Layer 2 of a small transformer language model trained on English Wikipedia (14 layers, counted from 0, width 96).
Take only the direct path to the model's output, skipping the later layers: a vector added to the residual stream pushes a token's score in proportion to its dot product with that token's output vector.

Output vectors of the tokens that the questions are about. A number n stands for (n - 500) times 0.0064.
"century": 659 403 267 467 456 495 688 369 426 559 677 386 703 566 615 345 712 415 697 519 467 394 610 427 465 695 288 628 389 445 576 600 576 620 702 300 452 695 438 462 564 501 391 343 278 538 707 523 440 368 666 577 517 720 418 792 540 422 490 668 344 417 584 496 621 669 613 377 612 654 741 546 510 448 555 423 472 535 344 473 464 466 415 544 480 463 594 312 301 737 440 274 704 326 345 355
"←": 643 429 361 560 410 481 629 628 471 623 574 448 500 565 610 458 583 571 514 444 609 430 478 522 384 487 324 885 589 352 570 698 640 603 655 463 458 686 349 337 662 513 535 458 449 433 639 397 356 369 688 492 621 733 449 485 617 399 291 471 357 385 618 399 449 669 611 399 620 662 583 531 597 471 477 506 635 513 286 631 409 432 462 596 429 407 527 424 255 607 506 376 624 357 363 361
" km": 483 553 438 524 509 500 527 531 568 550 541 467 511 562 467 354 598 400 493 616 436 483 593 432 385 536 338 636 444 531 539 560 553 443 619 534 437 588 460 402 577 519 521 414 347 504 483 547 517 354 628 543 544 606 442 561 437 443 376 544 445 435 517 460 484 542 598 569 484 638 631 514 520 495 543 372 557 477 424 452 472 435 531 545 412 531 496 502 402 616 490 510 560 403 489 497
"ropical": 570 474 360 525 598 519 631 528 442 621 432 334 520 423 534 320 635 480 801 500 623 430 680 511 483 669 337 664 502 335 485 616 629 633 656 397 465 540 385 379 668 472 440 467 312 495 675 538 409 430 647 520 635 704 485 624 328 513 270 569 416 447 683 592 662 605 631 478 569 559 646 507 481 465 458 399 623 631 287 539 478 450 548 633 389 500 474 491 330 707 487 469 669 461 403 468
"songwriter": 486 578 359 449 507 513 566 351 482 531 605 349 548 474 477 411 704 661 632 585 586 406 617 418 614 493 280 663 520 291 569 481 457 633 629 349 407 654 425 384 547 448 380 479 371 270 708 479 400 338 519 491 682 709 391 633 607 448 408 611 360 433 625 398 633 577 598 337 444 655 544 454 439 474 258 322 566 724 344 520 355 366 571 597 468 378 449 434 368 698 405 416 705 443 390 422
"1": 421 510 576 574 376 427 440 554 604 551 525 457 527 427 495 498 507 435 531 524 418 406 415 453 425 525 423 421 447 571 428 487 526 432 483 559 536 575 616 403 427 557 561 401 573 505 539 548 550 511 443 464 469 537 527 462 545 538 561 506 536 567 454 499 490 529 542 539 433 623 472 490 438 442 597 514 421 414 504 546 529 534 529 471 537 532 577 574 492 482 535 485 483 425 476 544
"█": 609 504 310 554 426 397 763 514 549 529 472 351 571 608 547 407 596 557 539 562 551 298 601 396 536 671 330 752 528 298 540 552 518 556 699 419 397 759 403 332 571 458 376 488 291 318 503 506 310 327 498 418 592 754 479 593 515 379 371 547 302 326 661 432 452 555 645 417 515 543 748 439 568 377 405 446 635 699 293 417 327 455 426 643 391 351 548 332 255 677 466 345 881 345 403 313
"ે": 765 406 200 536 438 408 772 399 395 654 635 286 727 659 451 289 774 500 772 526 702 215 722 358 521 729 154 860 554 128 710 693 606 685 702 274 296 865 174 264 892 350 237 298 88 290 756 529 141 209 775 633 718 976 324 808 417 371 339 710 247 200 690 412 666 809 709 255 753 722 858 476 673 411 339 351 701 760 141 549 348 331 457 791 314 326 476 278 107 920 369 247 881 434 351 252
" consists": 610 500 398 527 489 562 563 437 552 530 494 475 560 520 619 380 560 346 544 494 564 417 587 490 457 593 347 609 495 454 583 553 493 427 575 436 441 587 481 441 544 466 495 480 397 378 615 548 460 421 637 537 575 707 449 551 495 407 369 509 346 407 581 379 574 605 519 463 596 569 571 400 643 467 530 526 580 548 366 507 336 509 473 526 483 405 442 466 355 650 512 318 650 513 449 440
" Historic": 580 555 378 566 343 528 592 435 491 617 519 407 548 508 501 297 643 488 499 558 539 332 548 351 483 502 333 651 524 386 638 545 535 558 562 494 383 564 467 381 508 472 440 538 327 502 571 445 478 355 570 567 482 620 453 575 541 565 359 524 428 433 567 496 542 564 606 376 552 498 638 483 495 521 563 451 534 461 406 451 446 505 463 541 371 457 466 419 393 651 627 450 583 503 455 515
"====": 472 496 415 557 377 377 595 460 562 521 521 372 511 459 400 544 616 430 496 521 564 449 491 478 496 434 378 663 414 430 465 593 642 540 596 519 363 570 491 452 573 368 421 526 462 363 558 563 415 420 651 605 471 583 449 549 441 456 507 617 466 488 426 535 592 569 594 434 442 435 665 291 506 482 433 549 400 440 398 494 432 379 399 611 310 536 659 460 402 624 578 446 677 595 386 412
" ": 467 516 582 506 563 553 425 559 538 345 468 491 445 452 524 580 423 605 447 430 476 565 445 593 576 426 563 406 411 639 460 434 439 505 458 578 525 354 651 540 395 534 561 545 633 612 425 513 630 573 467 448 447 376 523 369 485 512 521 452 562 493 492 530 469 376 449 542 442 459 417 522 455 556 586 607 381 411 572 418 501 512 502 401 567 563 502 577 574 451 585 562 449 497 516 583
" listing": 597 500 333 459 499 513 552 351 511 556 689 305 621 533 580 367 611 508 482 626 566 403 651 419 564 642 254 526 478 359 548 615 570 538 567 396 444 703 380 278 530 452 384 430 330 377 668 523 462 422 563 544 459 622 497 520 607 382 327 615 414 417 478 525 492 698 548 386 609 488 564 475 473 482 491 509 502 625 322 475 519 537 355 469 360 472 520 465 259 618 590 502 666 534 414 437

Output weights of attention head 1. The head adds the sum of these rows, row i times number i of z. A number n stands for (n - 500) times 0.004.
o0: 300 537 372 610 453 457 485 382 413 596 476 486 433 615 485 379 543 424 492 595 542 523 486 584 655 363 423 524 528 499 707 681 468 451 507 649 423 617 345 631 335 379 634 486 496 290 619 429 472 446 478 430 396 351 408 427 596 401 225 590 391 271 481 665 524 569 536 438 537 286 514 237 609 542 542 493 602 612 502 516 423 437 611 384 482 463 459 687 405 565 614 531 543 573 665 551
o1: 519 807 513 645 879 554 496 361 501 404 458 723 563 552 593 483 572 644 605 534 384 353 583 572 411 500 482 455 524 355 688 272 705 416 657 455 420 824 333 457 439 430 406 809 491 352 718 359 380 412 575 276 483 586 348 522 662 464 651 543 645 443 361 503 576 622 367 497 441 228 377 438 672 416 427 325 585 681 388 587 501 416 500 563 508 576 348 545 661 685 368 666 708 442 479 544
o2: 360 563 372 442 348 541 211 639 565 591 558 398 441 307 580 529 537 276 644 538 672 499 479 535 454 673 408 572 438 616 328 503 440 499 644 507 378 464 525 554 662 623 528 590 430 437 542 433 379 721 703 589 624 614 401 600 503 538 490 779 611 608 319 765 580 259 453 466 341 486 411 422 320 389 558 383 630 472 325 524 660 500 409 400 423 509 482 391 432 365 454 242 359 506 366 477
o3: 307 505 445 443 508 625 493 515 663 313 661 725 508 190 493 482 567 647 595 753 643 322 286 459 580 575 329 620 530 465 483 510 427 378 510 400 693 534 715 359 566 357 557 558 441 701 621 575 438 575 441 611 640 227 507 396 571 535 583 488 466 582 567 295 374 411 367 303 495 500 549 503 492 266 496 457 309 505 400 733 601 520 511 582 422 581 456 532 330 441 454 718 422 311 671 398
o4: 317 647 542 559 431 587 874 567 635 673 388 485 427 593 393 339 510 467 670 424 576 729 582 597 305 383 297 501 469 528 564 513 640 518 480 751 459 347 372 396 503 682 834 477 480 290 594 524 496 542 501 389 302 649 352 605 329 362 461 410 525 365 565 599 693 510 695 680 459 334 511 436 678 567 590 583 358 527 316 459 450 273 569 355 504 550 441 599 591 677 530 611 590 695 416 442
o5: 363 507 563 350 357 458 467 647 500 268 563 612 634 413 594 369 451 414 594 414 420 489 500 476 564 348 502 507 454 361 569 614 580 484 544 452 606 495 612 493 471 488 487 489 503 494 497 558 505 359 522 624 608 463 552 530 594 529 723 575 473 592 613 527 345 469 528 399 679 595 647 367 290 426 465 361 247 503 567 730 686 595 507 423 420 681 518 482 284 420 458 527 563 423 605 474
o6: 258 368 470 460 450 408 531 451 454 647 555 556 688 463 447 349 690 476 608 448 402 544 512 398 655 492 653 407 418 434 491 704 472 607 368 436 534 488 625 683 642 367 472 358 446 446 402 547 344 464 496 678 356 611 429 528 445 489 577 551 431 531 392 526 288 516 626 425 623 525 456 484 445 640 490 468 507 388 509 365 538 583 235 490 488 556 580 654 556 466 482 369 298 511 615 469
o7: 476 160 484 676 304 477 355 459 656 530 582 614 594 403 631 404 607 785 611 505 277 438 615 502 667 701 537 674 461 614 464 428 515 615 283 566 657 438 324 507 545 389 468 349 433 395 510 323 298 314 496 391 510 589 414 406 372 545 545 387 325 310 649 611 591 432 701 436 679 324 538 667 606 306 588 540 276 381 493 629 513 541 410 516 588 657 449 394 515 422 252 425 524 357 672 471
o8: 551 539 360 510 518 622 550 574 607 588 624 289 558 454 399 584 419 265 390 348 620 473 605 586 351 482 440 555 632 423 305 333 342 458 563 290 440 526 566 369 520 618 563 503 487 474 451 613 469 568 685 511 459 486 501 528 584 553 492 627 408 771 589 581 405 598 500 504 555 436 522 476 405 518 302 581 613 621 382 242 411 337 638 437 437 576 462 477 537 476 527 429 506 653 363 475
o9: 669 511 388 594 481 553 461 516 439 356 286 401 467 566 398 475 421 246 453 484 437 552 316 246 491 410 297 375 485 374 525 392 600 440 285 490 510 610 507 370 493 350 381 529 442 551 286 528 612 604 711 560 585 447 574 383 329 463 441 638 555 582 706 577 427 475 633 326 411 533 495 503 395 460 552 458 524 502 398 658 604 519 391 476 336 644 409 317 385 316 541 557 344 541 480 416
o10: 493 511 472 486 703 298 391 432 374 213 550 530 713 548 508 609 561 684 587 617 424 503 380 488 533 427 414 428 205 560 546 629 560 473 562 489 539 692 349 610 588 506 715 570 500 557 564 494 354 454 485 385 609 397 636 553 416 616 695 444 511 452 336 564 480 367 505 433 460 755 494 530 392 460 296 403 462 529 530 737 443 648 495 614 616 590 564 651 636 336 617 647 481 410 467 497
o11: 540 431 531 264 508 753 550 670 447 764 624 319 484 489 495 607 689 357 532 597 553 535 247 549 653 586 678 781 385 615 326 495 395 492 657 632 320 314 331 550 255 445 666 548 472 516 656 535 336 516 419 489 312 342 554 428 451 608 252 575 726 404 396 503 567 662 487 504 512 395 630 425 376 638 511 492 799 394 395 444 504 525 398 364 661 487 555 626 517 450 553 503 518 570 485 399
o12: 760 651 526 627 512 495 675 365 369 429 539 444 681 606 565 339 428 374 164 415 597 489 469 418 488 637 698 289 446 458 512 587 635 679 329 513 652 360 532 413 393 499 329 641 704 463 534 406 540 519 631 581 324 374 711 525 631 614 522 208 539 633 634 619 587 410 415 516 394 208 663 618 597 510 605 460 647 581 505 407 490 253 417 442 548 433 626 548 437 488 399 568 507 480 566 620
o13: 600 549 471 451 592 384 755 285 625 577 601 407 428 681 345 562 444 683 314 265 511 385 493 458 520 469 499 484 333 455 692 565 239 565 699 408 572 640 416 575 543 395 521 417 359 542 392 444 306 621 378 427 513 396 552 551 358 346 473 439 613 347 627 344 672 553 670 484 420 481 447 619 607 526 484 414 497 303 492 681 473 443 383 500 486 244 434 601 495 477 450 430 389 609 311 547
o14: 533 638 615 456 417 479 585 333 463 416 394 604 536 560 517 606 314 598 335 505 688 360 321 241 527 598 462 623 362 458 576 562 479 560 437 534 375 521 538 551 334 486 530 521 606 530 703 285 358 627 536 311 479 346 399 693 364 534 449 616 503 517 521 264 413 589 396 443 641 416 530 357 404 413 727 539 527 670 438 611 502 268 370 605 586 542 496 496 765 496 700 580 308 475 555 606
o15: 386 804 611 315 447 534 212 429 503 487 322 511 414 498 612 449 570 421 519 443 445 599 481 729 443 464 597 568 586 556 428 393 557 512 581 681 455 368 412 529 645 268 585 454 358 443 331 465 585 391 314 462 475 300 453 395 593 641 364 409 518 451 447 612 571 526 612 567 261 435 481 405 690 638 466 508 586 485 549 454 547 553 464 394 146 366 445 506 476 458 618 518 518 482 163 474
o16: 299 460 391 505 605 645 744 721 683 392 661 607 575 480 477 702 523 578 486 476 370 478 437 693 485 508 541 430 474 487 452 527 477 478 593 500 574 536 334 683 491 404 451 474 572 352 476 653 403 571 483 781 402 380 457 387 354 546 434 611 498 531 580 320 512 345 291 436 345 592 373 466 677 684 546 503 559 216 670 422 558 564 370 635 680 461 348 664 673 509 456 287 614 670 608 340
o17: 623 496 270 519 687 288 497 494 523 577 530 736 528 466 485 563 491 550 326 506 355 358 511 255 502 629 594 194 620 690 328 373 540 428 644 511 511 529 348 460 447 296 495 555 484 464 541 509 509 533 410 737 448 749 594 548 562 491 395 325 448 552 454 556 568 489 361 545 476 461 377 633 573 506 483 573 667 573 544 517 424 669 542 467 486 651 361 579 560 382 588 469 582 450 582 333
o18: 605 450 491 403 478 335 466 539 402 515 362 384 287 356 589 597 643 626 519 692 340 575 567 366 465 570 478 503 338 600 440 618 560 440 556 570 337 164 610 640 127 888 598 197 448 430 555 399 533 229 652 747 480 492 743 593 438 443 318 579 506 249 451 511 592 420 373 561 529 653 508 460 396 550 636 544 403 637 583 562 442 554 349 381 472 545 358 649 750 492 629 404 335 410 495 538
o19: 540 438 462 543 470 595 586 587 415 582 722 545 646 517 517 482 425 726 348 462 557 361 387 407 655 536 516 610 312 629 405 448 475 615 507 502 640 531 494 596 548 574 561 509 449 393 377 384 500 543 301 445 497 719 480 448 648 450 362 375 447 359 468 500 610 537 536 448 489 311 390 715 642 450 462 354 447 417 454 554 342 283 624 508 538 485 433 319 534 388 606 593 736 523 393 658
o20: 305 632 432 238 475 595 480 426 366 493 412 392 422 645 686 644 591 182 409 688 335 587 434 741 468 435 655 458 445 357 539 492 192 309 361 342 501 532 489 389 544 535 566 451 211 254 282 699 745 578 549 506 482 644 554 337 321 518 622 558 509 288 547 592 482 699 681 627 520 455 454 551 604 466 364 596 676 436 545 478 483 487 342 560 587 516 487 478 631 541 237 364 464 480 624 404
o21: 659 523 371 611 699 646 404 537 468 509 605 391 612 455 337 744 548 609 522 714 419 638 494 336 431 650 438 753 551 496 505 391 394 385 437 647 495 573 510 480 422 619 505 616 429 411 690 401 381 498 502 572 287 430 737 659 513 461 580 490 592 565 612 516 633 418 345 410 553 584 448 392 614 556 527 412 409 576 463 502 388 478 653 601 574 340 512 281 422 553 391 323 368 472 421 241
o22: 665 322 386 620 362 420 452 507 377 271 647 278 417 182 507 694 513 653 642 727 335 293 531 305 441 259 733 519 644 432 500 498 254 646 575 553 375 382 550 438 384 369 417 467 474 450 552 544 398 745 319 535 404 495 639 485 557 580 663 599 739 564 163 425 737 416 521 590 500 557 529 461 381 424 209 764 539 491 542 208 292 407 649 536 507 550 437 609 505 466 637 402 221 372 748 125
o23: 336 571 463 783 648 666 289 516 355 666 569 413 464 308 394 561 539 566 592 382 298 520 655 304 522 375 543 453 437 511 466 566 548 439 363 714 579 276 454 461 404 389 394 580 411 479 498 612 801 383 476 578 527 328 669 276 397 539 479 712 369 569 350 358 420 458 707 406 515 486 428 538 481 317 524 706 506 517 634 396 637 619 478 418 553 358 687 670 341 412 526 558 618 484 590 286
o24: 343 418 335 485 562 542 424 498 496 487 686 574 408 515 483 538 516 483 644 454 422 566 444 552 409 495 488 442 431 395 520 470 448 387 618 617 650 555 380 420 622 388 528 574 210 644 377 401 530 442 391 429 399 385 611 535 387 580 357 641 643 548 397 576 380 482 383 557 642 296 417 537 286 496 409 522 478 500 452 382 452 537 615 615 538 679 612 563 507 486 644 551 509 402 599 459
o25: 492 676 597 396 691 495 767 457 581 444 618 453 590 694 499 597 545 719 506 339 499 461 521 523 521 321 615 436 320 515 505 340 525 389 375 424 438 394 773 415 559 380 489 360 570 463 429 565 443 435 233 681 703 374 596 519 514 513 818 398 654 674 583 479 577 445 719 504 384 563 400 506 362 324 705 499 359 580 705 532 753 425 593 488 528 532 557 371 510 473 373 681 471 578 332 475
o26: 476 494 323 392 509 448 697 529 645 578 640 570 532 314 532 429 605 592 574 528 524 485 477 427 633 396 392 639 416 516 592 515 571 493 533 575 402 308 585 531 323 415 436 684 397 315 725 378 368 485 460 507 475 594 426 597 512 470 549 439 417 280 502 294 657 459 644 434 669 617 382 658 645 436 528 568 543 614 341 593 464 409 321 373 482 442 240 551 592 487 553 390 629 403 625 516
o27: 516 469 293 472 618 137 401 326 629 495 479 502 440 485 566 630 557 587 650 559 492 452 437 532 451 648 504 448 563 462 568 458 425 373 601 334 408 643 550 500 593 779 426 370 496 383 544 480 351 590 373 476 511 560 624 544 412 559 536 283 682 511 484 416 504 370 444 665 437 564 675 438 528 378 633 511 436 565 398 553 461 525 578 498 567 446 617 391 537 574 652 391 513 391 473 410
o28: 491 307 581 766 626 322 467 309 404 600 499 552 504 550 477 342 546 487 464 971 334 506 605 389 626 232 400 474 722 533 572 535 467 358 380 676 368 510 474 586 388 358 618 517 453 426 623 600 443 284 495 135 345 685 658 656 630 590 767 476 520 630 279 608 337 381 541 605 636 431 506 506 493 509 331 621 583 335 622 345 583 461 512 525 716 183 654 526 527 531 435 733 688 385 601 734
o29: 471 402 325 500 438 627 494 392 597 450 629 492 519 241 482 468 553 735 522 644 277 264 534 428 523 508 200 619 442 631 542 601 328 378 851 503 439 498 361 390 441 566 553 512 305 686 501 427 435 565 404 372 493 484 565 655 440 531 574 662 370 172 388 606 585 459 474 411 461 761 823 259 358 494 467 521 448 529 394 716 553 560 646 634 705 437 681 496 353 575 413 361 439 457 404 244
o30: 530 568 646 508 599 551 596 471 255 483 445 588 627 438 338 682 485 445 522 365 577 580 579 405 609 626 319 404 410 555 540 549 494 344 682 410 389 562 514 351 570 526 424 377 556 512 512 497 682 514 501 380 518 485 568 668 403 309 292 479 602 591 529 439 411 434 415 436 437 481 506 636 489 574 359 451 625 549 414 595 416 485 367 406 348 562 511 483 565 629 629 465 453 540 529 719
o31: 370 442 345 571 713 225 477 430 703 489 412 492 668 637 547 534 654 677 406 593 471 523 438 532 583 531 569 393 577 504 458 438 495 496 314 425 566 277 486 419 504 718 507 447 539 369 686 465 477 403 595 661 353 479 438 501 395 526 582 572 639 509 455 634 430 529 361 443 773 502 528 396 482 369 722 372 492 758 585 675 505 466 257 534 376 751 629 572 501 549 552 375 681 537 509 684

Each question shows a token from some text and the vector z that the head gathered there. A number n stands for (n - 500) times 0.0019.

"y": 544 519 532 528 437 504 458 450 519 516 446 480 442 467 517 501 510 466 542 428 466 484 474 538 526 490 454 561 511 516 466 496
Which two tokens does it push up most, strongest first? "1", " km"

" for": 519 509 548 551 569 601 545 407 527 591 570 526 359 565 498 361 553 468 763 374 510 578 539 397 514 584 673 631 457 775 477 593
Which three tokens does it push up most, strongest first? "ે", "century", "songwriter"

"Honours": 398 457 533 502 257 468 533 635 358 611 510 417 332 508 447 445 377 467 300 411 535 509 505 392 529 583 205 557 606 481 529 471
Which of these tokens does it push down most? " consists"

"V": 508 571 547 525 498 448 517 414 567 498 470 623 521 462 542 448 481 444 484 543 503 439 480 593 560 450 573 432 442 523 586 445
Which of these tokens does it push down most? "1"

"Source": 558 510 522 555 369 423 353 491 529 595 405 551 395 373 568 404 505 440 470 474 513 434 510 598 522 391 537 397 400 553 415 446
Which of these tokens does it push up most? "←"

" |": 446 557 497 551 486 522 336 504 518 500 458 523 637 434 464 483 438 524 541 529 603 557 490 507 445 450 462 493 490 598 482 476
Which of these tokens does it push up most? "█"

"9": 471 503 504 564 487 418 428 484 460 478 479 535 507 469 482 430 474 487 563 549 508 579 448 489 533 426 498 499 478 541 447 444
Which two tokens does it push up most, strongest first? "←", "ે"

"hi": 497 459 502 500 417 566 475 508 551 503 463 531 462 532 608 594 559 468 454 501 570 499 445 451 566 494 469 539 526 529 533 454
Which of these tokens does it push down most? "ropical"

"of": 535 518 509 534 436 499 457 433 533 535 445 481 461 468 502 489 503 435 557 409 482 490 462 528 535 506 458 525 497 524 485 477
Which of these tokens does it push down most? "ે"

" of": 495 543 496 647 459 562 485 528 711 397 495 544 422 543 623 643 505 515 505 615 585 602 462 546 539 494 485 598 554 477 553 428
Which two tokens does it push up most, strongest first? "songwriter", "█"

" in": 445 453 590 514 495 491 231 572 506 407 349 508 418 494 539 551 513 434 510 487 597 370 370 503 612 425 440 515 550 585 468 537
Which of these tokens does it push down most? "songwriter"

"\n": 460 537 525 527 516 466 332 487 510 475 490 619 663 460 471 490 426 564 590 558 638 597 521 512 414 441 477 538 510 634 509 432
Which of these tokens does it push up most? "█"

" though": 547 620 614 526 433 401 450 424 535 404 337 525 485 463 435 523 565 407 497 466 411 521 493 526 516 526 503 490 340 550 517 625
Which of these tokens does it push down most? "1"

" guitar": 456 655 581 579 286 608 523 526 504 445 389 474 372 486 458 645 612 477 529 420 539 439 491 614 389 525 335 641 450 498 359 659
Which two tokens does it push up most, strongest first? "1", " "

"io": 528 560 519 554 489 437 520 377 546 485 430 585 505 459 565 439 486 440 475 529 492 454 488 561 556 481 542 434 468 530 558 480
Which of these tokens does it push up most? " listing"

" St": 537 495 483 549 549 697 485 388 640 650 530 466 421 402 563 562 488 373 464 338 486 429 394 601 375 426 452 481 436 487 461 385
Which of these tokens does it push up most? "===="

" ": 529 416 651 487 569 502 319 412 599 486 498 487 540 385 446 606 459 438 600 422 503 581 561 521 568 411 493 462 502 585 627 418
Which three tokens does it push up most, strongest first? "ropical", " km", "===="

" teams": 446 479 586 531 485 464 445 415 533 465 451 526 555 451 493 447 472 485 552 489 492 516 510 478 536 485 493 490 505 603 438 487
Which three tokens does it push up most, strongest first? "century", "ropical", "1"

" Ma": 507 510 536 529 456 485 492 452 529 474 445 472 490 445 469 445 488 518 495 491 455 498 468 513 546 504 493 512 530 572 452 505
Which of these tokens does it push up most? "century"

" used": 491 508 632 558 583 463 247 554 548 361 399 551 453 473 527 509 463 416 527 524 518 422 372 534 560 411 506 555 498 581 463 537
Which of these tokens does it push up most? "ropical"

"4": 557 407 544 470 528 575 485 421 521 393 446 547 473 464 429 591 507 451 539 381 410 477 519 433 504 556 487 456 518 591 509 486
Which of these tokens does it push up most? "===="

"7": 578 413 535 452 527 550 492 440 520 402 460 530 478 456 445 581 533 442 499 378 387 479 507 433 499 559 512 479 496 600 501 499
Which of these tokens does it push up most? "===="

")": 457 479 514 498 349 646 566 443 457 424 393 540 424 489 447 609 475 505 629 404 555 408 498 519 493 577 390 441 496 541 414 563
Which of these tokens does it push down most? "ે"

"8": 548 495 521 542 436 470 439 511 518 517 461 493 478 409 516 456 506 458 517 478 508 475 504 513 527 452 488 422 464 570 438 493
Which of these tokens does it push up most? "←"

" custom": 516 490 503 496 452 480 440 416 532 507 428 508 446 469 494 503 502 455 625 381 524 498 462 520 548 499 480 543 515 503 464 438
Which of these tokens does it push up most? " km"

"ding": 471 522 515 499 482 441 454 456 479 456 463 483 484 467 476 501 529 514 549 511 537 463 474 468 508 438 501 495 528 535 484 470
Which two tokens does it push up most, strongest first? " consists", " km"

"1": 462 469 507 524 428 377 470 439 470 454 493 484 488 428 507 504 524 534 609 473 567 459 516 463 512 398 591 443 449 496 523 470
Which three tokens does it push up most, strongest first? " consists", " ", " km"

"0": 561 511 494 540 372 427 434 532 494 568 449 557 425 434 575 409 528 461 475 502 529 431 514 561 507 405 522 398 414 540 389 467
Which of these tokens does it push down most? "1"

"ington": 463 496 522 545 464 539 473 427 522 453 444 527 504 496 458 519 491 514 566 472 514 461 488 504 468 505 459 488 472 569 454 512
Which of these tokens does it push up most? "1"

",": 448 449 623 690 435 509 448 337 604 521 412 474 605 458 524 463 563 408 501 489 448 418 596 577 605 483 468 323 495 569 470 435
Which three tokens does it push up most, strongest first? " ", "1", "===="

"SL": 506 513 529 521 447 472 502 466 506 477 454 471 485 451 472 441 497 526 495 513 468 497 454 515 522 487 517 519 540 549 459 517
Which of these tokens does it push up most? "ે"

"s": 469 495 539 533 477 405 397 448 464 517 423 539 477 517 544 435 543 556 560 454 497 516 415 463 537 422 518 497 521 529 498 446
Which two tokens does it push up most, strongest first? " consists", "←"

" Castle": 553 493 531 519 521 509 482 453 540 526 458 503 420 503 521 513 498 472 508 459 465 497 467 430 527 447 548 519 478 550 514 481
Which of these tokens does it push up most? "ે"

"ight": 479 511 521 563 473 387 470 455 422 482 458 541 525 478 508 417 469 513 605 576 524 572 477 515 473 446 500 508 496 555 481 525
Which of these tokens does it push up most? "century"

" display": 568 640 617 540 467 517 445 431 522 368 345 495 526 503 494 497 557 425 547 482 433 487 441 400 492 513 618 525 410 560 525 523
Which two tokens does it push up most, strongest first? "ે", "songwriter"

"ta": 471 499 582 511 481 454 451 447 519 473 475 524 529 457 509 450 469 511 539 505 500 538 505 490 524 490 478 530 510 619 457 503
Which of these tokens does it push up most? "century"

"),": 450 442 627 692 443 518 455 277 639 507 396 492 665 458 562 429 552 388 487 475 418 384 615 565 560 485 461 299 465 549 463 465
Which of these tokens does it push down most? "ે"

" Donald": 462 534 508 515 470 471 387 539 527 488 471 480 567 435 444 478 497 503 528 515 566 522 496 542 486 453 464 494 471 547 457 508
Which two tokens does it push up most, strongest first? "█", " consists"

"5": 578 419 534 468 527 551 488 435 520 398 459 529 485 470 445 579 534 443 496 381 396 478 507 425 493 556 517 475 503 601 507 490
Which of these tokens does it push up most? "===="

"tag": 457 531 581 445 388 540 492 571 505 467 443 428 375 486 409 597 617 472 531 413 491 483 524 582 445 450 338 608 499 501 418 657
Which of these tokens does it push up most? "1"